Layer 3 of a small transformer language model trained on English Wikipedia (11 layers, counted from 0, width 128).
Take only the direct path to the model's output, skipping the later layers: a vector added to the residual stream pushes a token's score in proportion to its dot product with that token's output vector.

Output vectors of the tokens that the questions are about. A number n stands for (n - 128) times 0.018.
"y": 115, 126, 145, 131, 156, 129, 129, 122, 118, 121, 114, 122, 121, 114, 138, 134, 111, 135, 127, 145, 114, 130, 107, 135, 107, 122, 151, 113, 150, 128, 137, 117, 143, 124, 151, 142, 127, 124, 150, 111, 139, 97, 165, 111, 131, 120, 138, 124, 127, 149, 144, 152, 124, 134, 118, 143, 148, 177, 112, 154, 146, 148, 145, 134, 144, 121, 125, 139, 162, 117, 132, 145, 117, 122, 102, 128, 120, 116, 128, 114, 114, 109, 126, 104, 129, 126, 99, 155, 129, 127, 128, 106, 152, 127, 119, 131, 105, 134, 132, 144, 102, 148, 111, 134, 140, 137, 148, 159, 132, 131, 118, 111, 140, 132, 148, 157, 112, 148, 131, 101, 122, 128, 112, 88, 152, 167, 110, 114
"da": 157, 146, 144, 129, 121, 134, 129, 126, 105, 145, 136, 141, 118, 116, 91, 122, 138, 135, 140, 107, 123, 136, 121, 142, 135, 124, 119, 141, 126, 140, 150, 153, 146, 93, 121, 108, 149, 142, 113, 107, 145, 134, 130, 139, 171, 125, 150, 143, 111, 138, 142, 172, 112, 146, 124, 119, 119, 124, 127, 115, 132, 122, 122, 113, 130, 127, 122, 128, 133, 144, 114, 119, 150, 131, 154, 131, 157, 122, 144, 145, 148, 119, 121, 153, 135, 109, 133, 128, 128, 130, 138, 135, 150, 137, 113, 145, 110, 136, 130, 134, 145, 155, 114, 115, 139, 137, 137, 134, 134, 111, 148, 126, 137, 120, 131, 142, 124, 130, 129, 123, 128, 134, 124, 90, 106, 127, 108, 124
"tern": 141, 171, 134, 110, 133, 103, 123, 147, 96, 97, 139, 166, 154, 118, 144, 171, 134, 136, 89, 106, 152, 126, 76, 113, 134, 114, 142, 154, 142, 131, 127, 121, 129, 148, 138, 112, 118, 136, 135, 97, 119, 129, 142, 99, 135, 170, 146, 137, 134, 122, 101, 131, 139, 146, 141, 146, 124, 110, 136, 109, 100, 133, 110, 124, 128, 146, 113, 111, 112, 162, 116, 152, 118, 124, 108, 128, 170, 176, 130, 124, 142, 139, 127, 162, 154, 122, 148, 128, 127, 146, 152, 170, 144, 90, 134, 142, 167, 127, 107, 97, 124, 146, 103, 137, 109, 150, 146, 129, 151, 130, 148, 139, 128, 158, 129, 140, 163, 108, 156, 138, 130, 133, 144, 117, 129, 158, 93, 118
"←": 137, 139, 93, 109, 111, 128, 141, 147, 133, 110, 139, 124, 150, 171, 131, 137, 132, 155, 116, 98, 137, 114, 110, 137, 135, 143, 161, 104, 84, 78, 144, 134, 112, 124, 121, 115, 119, 126, 125, 120, 151, 143, 135, 109, 133, 174, 73, 137, 98, 104, 91, 133, 114, 94, 147, 155, 104, 160, 112, 117, 147, 101, 127, 134, 163, 105, 169, 127, 87, 138, 118, 135, 148, 139, 108, 176, 182, 160, 113, 144, 165, 125, 158, 159, 92, 82, 118, 111, 124, 150, 126, 141, 110, 92, 145, 148, 142, 144, 135, 105, 129, 148, 127, 118, 97, 143, 156, 129, 114, 138, 132, 132, 149, 171, 130, 133, 133, 112, 126, 128, 101, 128, 118, 102, 136, 114, 107, 154
"int": 91, 107, 116, 130, 142, 101, 121, 114, 163, 139, 148, 137, 153, 128, 157, 145, 152, 119, 111, 115, 156, 123, 115, 127, 109, 120, 143, 145, 130, 120, 152, 113, 61, 125, 130, 137, 134, 104, 96, 158, 154, 131, 159, 95, 127, 127, 125, 139, 163, 108, 129, 117, 153, 86, 147, 153, 87, 126, 113, 101, 114, 136, 99, 133, 144, 120, 157, 113, 138, 155, 87, 156, 159, 114, 129, 121, 166, 119, 121, 146, 113, 131, 138, 135, 135, 108, 115, 151, 126, 141, 161, 114, 130, 126, 139, 141, 124, 156, 136, 126, 105, 126, 113, 151, 100, 135, 136, 132, 128, 131, 122, 124, 161, 172, 116, 122, 127, 122, 131, 118, 120, 105, 113, 102, 129, 136, 85, 130
"ification": 123, 155, 134, 136, 128, 109, 130, 120, 163, 153, 140, 113, 121, 151, 142, 134, 122, 155, 156, 115, 146, 136, 85, 100, 135, 111, 114, 116, 118, 110, 185, 102, 141, 122, 107, 136, 106, 131, 127, 124, 135, 160, 120, 110, 117, 136, 100, 122, 129, 89, 115, 124, 134, 92, 103, 142, 87, 107, 133, 132, 141, 149, 121, 154, 140, 132, 165, 111, 123, 159, 110, 143, 138, 124, 129, 140, 177, 139, 113, 166, 148, 132, 120, 132, 127, 136, 137, 115, 126, 134, 132, 142, 154, 86, 106, 151, 150, 91, 141, 139, 121, 126, 122, 137, 124, 167, 132, 134, 123, 149, 123, 149, 109, 144, 117, 172, 154, 134, 129, 138, 115, 131, 126, 149, 117, 137, 114, 134
"ꦁ": 143, 181, 69, 95, 100, 169, 87, 141, 144, 155, 204, 148, 148, 168, 53, 202, 120, 169, 88, 104, 163, 103, 55, 120, 162, 154, 79, 169, 117, 76, 154, 168, 97, 126, 131, 174, 79, 182, 94, 126, 163, 177, 160, 72, 155, 175, 25, 164, 144, 51, 100, 96, 121, 106, 116, 166, 88, 187, 169, 50, 116, 95, 93, 94, 152, 77, 172, 84, 55, 154, 108, 150, 189, 181, 102, 165, 252, 186, 72, 196, 170, 175, 177, 172, 86, 89, 153, 87, 117, 203, 169, 173, 133, 99, 122, 153, 173, 112, 75, 105, 96, 158, 75, 145, 97, 171, 142, 159, 71, 118, 161, 114, 164, 192, 113, 162, 148, 90, 113, 142, 115, 145, 63, 65, 179, 85, 96, 174

Each question shows what one neuron of this layer's MLP adds at an activation of 1. A number n stands for (n - 128) times 0.0066.

n277: 137, 122, 124, 144, 152, 104, 116, 154, 87, 112, 141, 122, 110, 131, 109, 105, 137, 174, 133, 119, 156, 125, 158, 136, 106, 128, 141, 129, 118, 107, 151, 111, 140, 125, 125, 134, 144, 113, 169, 146, 133, 122, 160, 90, 127, 130, 145, 132, 138, 148, 132, 108, 157, 93, 182, 122, 138, 116, 136, 116, 123, 136, 122, 139, 153, 97, 117, 125, 125, 125, 82, 103, 127, 116, 106, 106, 56, 185, 111, 118, 94, 143, 107, 152, 180, 90, 137, 111, 114, 162, 171, 166, 112, 103, 125, 98, 100, 173, 173, 112, 127, 153, 155, 166, 147, 138, 149, 113, 118, 136, 82, 109, 119, 85, 112, 120, 127, 136, 129, 134, 145, 151, 129, 123, 127, 107, 146, 152
Which two tokens does it push up most, strongest first? "int", "tern"

n45: 158, 123, 166, 140, 123, 146, 87, 116, 129, 103, 116, 105, 112, 144, 128, 119, 99, 98, 135, 168, 157, 137, 119, 145, 121, 117, 145, 176, 109, 107, 146, 105, 151, 122, 177, 126, 146, 124, 144, 92, 106, 147, 113, 139, 92, 150, 101, 141, 179, 163, 155, 142, 137, 143, 108, 145, 131, 118, 129, 104, 107, 154, 113, 149, 128, 164, 134, 163, 139, 105, 117, 105, 76, 125, 141, 92, 139, 111, 76, 148, 73, 109, 93, 96, 129, 126, 115, 108, 138, 137, 133, 136, 103, 119, 134, 146, 101, 83, 124, 103, 107, 114, 84, 96, 106, 129, 124, 141, 134, 142, 185, 130, 153, 113, 93, 159, 144, 122, 130, 132, 119, 163, 147, 112, 120, 136, 158, 144
Pushed down most: "←"

n226: 92, 96, 120, 93, 123, 123, 112, 109, 115, 124, 159, 146, 86, 180, 127, 177, 128, 150, 118, 109, 134, 128, 157, 141, 154, 145, 131, 116, 127, 140, 93, 148, 127, 118, 144, 126, 95, 117, 134, 136, 157, 107, 115, 118, 121, 147, 83, 135, 102, 131, 135, 99, 148, 140, 112, 107, 145, 145, 155, 126, 138, 142, 116, 168, 112, 160, 148, 122, 190, 159, 138, 160, 136, 116, 111, 128, 145, 209, 153, 102, 129, 134, 108, 152, 112, 137, 163, 87, 176, 172, 118, 162, 109, 105, 128, 154, 129, 124, 122, 123, 118, 141, 114, 111, 116, 121, 172, 110, 131, 128, 122, 100, 128, 81, 141, 148, 138, 136, 131, 110, 145, 107, 132, 168, 121, 151, 154, 113
Which of these tokens does it push up most? "ꦁ"

n260: 141, 139, 136, 91, 96, 131, 112, 171, 135, 111, 127, 122, 97, 115, 147, 114, 129, 131, 130, 85, 153, 112, 107, 160, 137, 148, 136, 109, 155, 99, 144, 91, 94, 123, 121, 150, 133, 127, 116, 124, 157, 99, 160, 94, 126, 126, 100, 136, 86, 110, 179, 114, 101, 148, 150, 157, 126, 132, 115, 160, 121, 176, 137, 110, 145, 109, 123, 122, 111, 132, 129, 129, 113, 142, 119, 111, 116, 167, 127, 153, 145, 161, 122, 122, 156, 128, 139, 118, 151, 111, 118, 137, 98, 139, 140, 134, 173, 137, 135, 117, 115, 131, 133, 122, 120, 100, 135, 141, 147, 106, 149, 77, 147, 127, 116, 130, 163, 151, 138, 109, 133, 118, 152, 130, 160, 132, 101, 123
Pushed down most: "da"

n298: 115, 170, 135, 148, 106, 127, 136, 157, 135, 120, 135, 121, 147, 107, 120, 110, 118, 137, 89, 130, 78, 127, 129, 110, 129, 106, 159, 156, 169, 114, 102, 129, 124, 134, 128, 170, 102, 78, 103, 149, 98, 87, 114, 153, 129, 128, 130, 126, 116, 140, 109, 121, 131, 140, 142, 92, 149, 89, 129, 151, 166, 131, 135, 136, 115, 139, 71, 154, 156, 93, 159, 134, 124, 106, 116, 80, 85, 161, 142, 123, 148, 130, 89, 72, 115, 94, 115, 144, 163, 150, 125, 133, 154, 106, 150, 122, 104, 117, 118, 132, 132, 150, 100, 102, 149, 150, 157, 123, 128, 177, 148, 149, 115, 151, 146, 96, 99, 131, 105, 107, 131, 126, 128, 110, 112, 103, 165, 129
Which of these tokens does it push up most? "y"

n194: 136, 104, 110, 152, 159, 120, 141, 121, 98, 142, 109, 102, 104, 137, 135, 96, 107, 139, 103, 146, 101, 106, 128, 114, 124, 109, 134, 109, 146, 93, 136, 125, 135, 117, 166, 141, 153, 134, 139, 129, 141, 152, 170, 159, 103, 170, 175, 95, 122, 121, 113, 122, 146, 133, 107, 118, 167, 112, 126, 167, 113, 106, 130, 142, 120, 140, 102, 116, 91, 163, 138, 135, 127, 134, 136, 140, 128, 122, 158, 122, 119, 92, 93, 140, 127, 145, 119, 177, 122, 93, 123, 143, 99, 155, 101, 81, 110, 116, 120, 149, 98, 135, 152, 80, 165, 133, 127, 146, 92, 151, 129, 109, 135, 106, 149, 173, 107, 147, 156, 119, 166, 124, 83, 99, 144, 142, 127, 144
Which of these tokens does it push up most? "y"

n238: 126, 104, 200, 150, 131, 122, 104, 74, 117, 147, 135, 119, 116, 122, 120, 65, 146, 127, 140, 132, 134, 146, 148, 127, 107, 123, 154, 181, 65, 104, 142, 129, 100, 134, 149, 131, 127, 133, 102, 128, 117, 113, 148, 137, 108, 134, 129, 166, 126, 140, 143, 120, 149, 107, 122, 136, 140, 136, 124, 175, 89, 161, 142, 159, 137, 122, 125, 120, 100, 126, 168, 131, 125, 141, 124, 146, 132, 146, 142, 153, 127, 105, 145, 142, 114, 145, 110, 110, 115, 145, 101, 121, 118, 121, 147, 126, 136, 122, 134, 94, 117, 151, 116, 104, 172, 159, 157, 131, 102, 92, 132, 106, 116, 96, 114, 139, 127, 89, 140, 111, 157, 177, 122, 127, 123, 120, 106, 113
Pushed down most: "tern"

n18: 150, 106, 143, 142, 130, 99, 155, 140, 118, 102, 154, 110, 147, 130, 142, 167, 102, 125, 105, 151, 164, 106, 96, 100, 146, 92, 141, 121, 153, 87, 150, 132, 102, 161, 96, 157, 136, 114, 102, 110, 99, 129, 151, 121, 78, 168, 139, 89, 116, 141, 119, 147, 108, 105, 188, 183, 127, 109, 111, 122, 143, 136, 150, 124, 124, 118, 154, 100, 91, 151, 138, 146, 120, 117, 109, 128, 153, 114, 146, 94, 131, 167, 110, 131, 155, 124, 143, 151, 110, 192, 143, 102, 148, 157, 148, 113, 98, 102, 127, 151, 151, 124, 128, 146, 162, 127, 165, 158, 149, 158, 114, 150, 98, 178, 145, 121, 127, 105, 113, 140, 135, 134, 154, 131, 119, 131, 95, 92
Pushed down most: "da"

n29: 137, 115, 138, 122, 118, 123, 133, 129, 97, 106, 129, 106, 123, 133, 171, 104, 152, 97, 139, 141, 79, 108, 148, 136, 125, 136, 110, 99, 140, 101, 127, 114, 82, 145, 133, 120, 173, 130, 109, 97, 112, 120, 155, 116, 107, 108, 139, 159, 78, 136, 100, 140, 127, 169, 150, 155, 137, 123, 101, 155, 111, 103, 121, 116, 113, 124, 119, 159, 127, 107, 99, 136, 149, 156, 152, 129, 98, 118, 117, 139, 143, 122, 85, 125, 156, 122, 112, 145, 155, 141, 135, 138, 101, 152, 123, 89, 125, 156, 116, 123, 107, 129, 129, 132, 147, 101, 89, 80, 117, 142, 142, 136, 119, 121, 134, 147, 130, 145, 88, 181, 131, 132, 177, 125, 121, 101, 117, 160
Pushed down most: "ꦁ"

n56: 171, 128, 139, 129, 153, 90, 88, 141, 158, 109, 159, 166, 119, 152, 143, 102, 147, 103, 122, 164, 118, 132, 95, 117, 116, 113, 142, 156, 99, 165, 153, 127, 93, 113, 111, 125, 127, 152, 100, 134, 101, 166, 137, 100, 116, 132, 180, 119, 123, 109, 97, 112, 107, 113, 148, 133, 146, 137, 122, 112, 144, 150, 122, 104, 110, 107, 148, 112, 163, 187, 74, 156, 100, 133, 132, 99, 135, 149, 147, 110, 141, 129, 104, 118, 116, 80, 112, 143, 139, 134, 134, 144, 140, 117, 127, 161, 121, 142, 118, 116, 132, 115, 134, 136, 120, 80, 149, 108, 130, 124, 170, 81, 149, 185, 108, 146, 121, 168, 148, 142, 146, 116, 111, 96, 130, 174, 105, 153
Which of these tokens does it push up most? "int"

n216: 146, 143, 95, 132, 105, 130, 127, 119, 129, 138, 140, 113, 145, 137, 130, 84, 136, 119, 129, 119, 120, 165, 150, 133, 135, 136, 72, 167, 98, 101, 126, 129, 136, 139, 129, 123, 109, 110, 123, 81, 129, 125, 139, 173, 117, 145, 124, 134, 103, 112, 141, 127, 127, 139, 138, 129, 123, 142, 98, 99, 129, 149, 149, 124, 124, 132, 134, 122, 97, 95, 103, 99, 139, 165, 119, 112, 122, 104, 148, 110, 166, 140, 135, 131, 162, 86, 147, 166, 91, 111, 137, 111, 127, 141, 83, 148, 110, 157, 129, 135, 113, 137, 141, 104, 152, 138, 138, 130, 130, 122, 103, 96, 99, 112, 99, 149, 124, 143, 127, 125, 113, 151, 109, 145, 115, 95, 108, 155
Which two tokens does it push up most, strongest first? "da", "ꦁ"

n285: 105, 113, 142, 127, 114, 113, 128, 102, 145, 128, 156, 102, 109, 145, 136, 133, 143, 132, 107, 120, 155, 141, 170, 110, 128, 118, 151, 160, 82, 96, 145, 95, 86, 119, 134, 97, 113, 125, 169, 137, 139, 127, 102, 136, 113, 141, 134, 129, 107, 95, 133, 152, 132, 138, 156, 93, 122, 120, 128, 145, 162, 163, 97, 177, 156, 123, 136, 161, 144, 159, 174, 113, 134, 116, 142, 74, 135, 130, 144, 137, 113, 109, 131, 143, 114, 165, 141, 152, 176, 174, 174, 144, 100, 134, 114, 75, 102, 103, 146, 133, 139, 136, 127, 123, 105, 118, 120, 143, 143, 150, 127, 142, 140, 127, 150, 117, 108, 142, 115, 105, 135, 168, 149, 120, 131, 136, 113, 155
Which three tokens does it push up most, strongest first? "int", "ification", "←"

n175: 163, 127, 162, 91, 142, 151, 134, 141, 116, 146, 145, 124, 165, 94, 124, 68, 150, 142, 165, 129, 118, 103, 129, 123, 112, 167, 158, 117, 127, 121, 110, 174, 93, 105, 132, 101, 147, 108, 113, 141, 146, 151, 104, 140, 158, 106, 125, 125, 132, 118, 112, 135, 120, 169, 112, 115, 158, 141, 90, 98, 106, 138, 121, 139, 144, 117, 93, 96, 103, 114, 112, 110, 119, 161, 146, 148, 107, 130, 127, 125, 131, 146, 151, 131, 105, 88, 84, 124, 126, 140, 124, 143, 157, 145, 131, 123, 100, 136, 146, 138, 91, 101, 128, 129, 148, 84, 121, 126, 97, 116, 131, 151, 126, 160, 144, 126, 135, 131, 110, 119, 131, 142, 145, 98, 145, 127, 122, 132
Pushed down most: "ification"

n54: 148, 107, 139, 129, 111, 120, 146, 137, 88, 95, 172, 142, 119, 89, 109, 145, 143, 126, 96, 135, 135, 112, 183, 94, 178, 135, 117, 165, 127, 160, 144, 115, 162, 127, 139, 100, 128, 132, 121, 113, 140, 133, 98, 162, 125, 88, 156, 124, 121, 85, 116, 103, 92, 104, 121, 105, 127, 189, 90, 155, 162, 117, 119, 136, 125, 145, 105, 117, 133, 158, 68, 96, 121, 129, 139, 151, 154, 131, 154, 124, 150, 135, 118, 143, 98, 126, 136, 149, 153, 118, 141, 98, 132, 94, 150, 97, 135, 182, 145, 137, 136, 116, 140, 121, 105, 130, 147, 152, 128, 125, 134, 124, 159, 147, 145, 140, 78, 124, 124, 110, 169, 78, 139, 134, 108, 124, 99, 91
Which of these tokens does it push up most? "da"

n213: 140, 147, 109, 113, 98, 114, 147, 101, 120, 126, 154, 112, 135, 143, 131, 118, 106, 131, 72, 196, 123, 109, 121, 113, 142, 118, 133, 155, 84, 160, 133, 105, 72, 160, 130, 147, 129, 144, 131, 97, 183, 121, 95, 124, 132, 127, 98, 132, 129, 123, 174, 140, 103, 143, 117, 115, 94, 124, 99, 125, 125, 124, 118, 120, 112, 142, 118, 103, 112, 94, 126, 146, 151, 135, 77, 152, 133, 114, 126, 120, 102, 117, 152, 109, 140, 147, 163, 109, 93, 136, 116, 75, 126, 127, 105, 169, 143, 129, 113, 131, 148, 144, 167, 175, 138, 127, 125, 131, 144, 108, 179, 156, 148, 110, 111, 100, 102, 88, 113, 110, 122, 86, 124, 169, 125, 81, 118, 114
Which of these tokens does it push up most? "ꦁ"

n77: 153, 139, 123, 144, 132, 154, 129, 129, 108, 124, 113, 135, 121, 108, 118, 137, 137, 130, 152, 148, 104, 116, 110, 143, 128, 131, 117, 163, 110, 100, 124, 121, 129, 103, 79, 171, 131, 121, 151, 101, 134, 113, 149, 111, 129, 150, 97, 158, 123, 129, 115, 145, 121, 128, 169, 123, 131, 143, 133, 111, 116, 101, 115, 139, 192, 141, 117, 139, 161, 157, 115, 121, 174, 159, 161, 99, 162, 131, 156, 114, 130, 83, 75, 151, 174, 92, 127, 115, 136, 141, 119, 115, 118, 104, 106, 99, 124, 129, 142, 153, 105, 122, 116, 85, 80, 147, 166, 125, 169, 123, 147, 144, 93, 123, 110, 106, 155, 108, 142, 115, 131, 127, 144, 134, 97, 142, 136, 126
Which two tokens does it push up most, strongest first? "da", "tern"

n218: 143, 140, 133, 105, 126, 120, 110, 84, 140, 121, 115, 155, 137, 130, 142, 101, 120, 155, 153, 144, 106, 119, 129, 124, 132, 124, 109, 157, 132, 113, 158, 110, 119, 172, 136, 110, 101, 153, 97, 126, 112, 136, 132, 117, 145, 132, 121, 117, 127, 103, 109, 145, 123, 124, 97, 120, 137, 79, 129, 154, 145, 154, 111, 148, 99, 124, 127, 136, 148, 123, 127, 149, 129, 101, 109, 119, 111, 91, 129, 151, 101, 75, 140, 166, 112, 124, 144, 114, 118, 152, 150, 77, 137, 136, 146, 111, 134, 136, 134, 161, 141, 137, 161, 136, 142, 116, 102, 159, 179, 97, 130, 123, 117, 149, 138, 134, 139, 131, 133, 111, 159, 145, 159, 130, 130, 118, 139, 154
Which of these tokens does it push up most? "ification"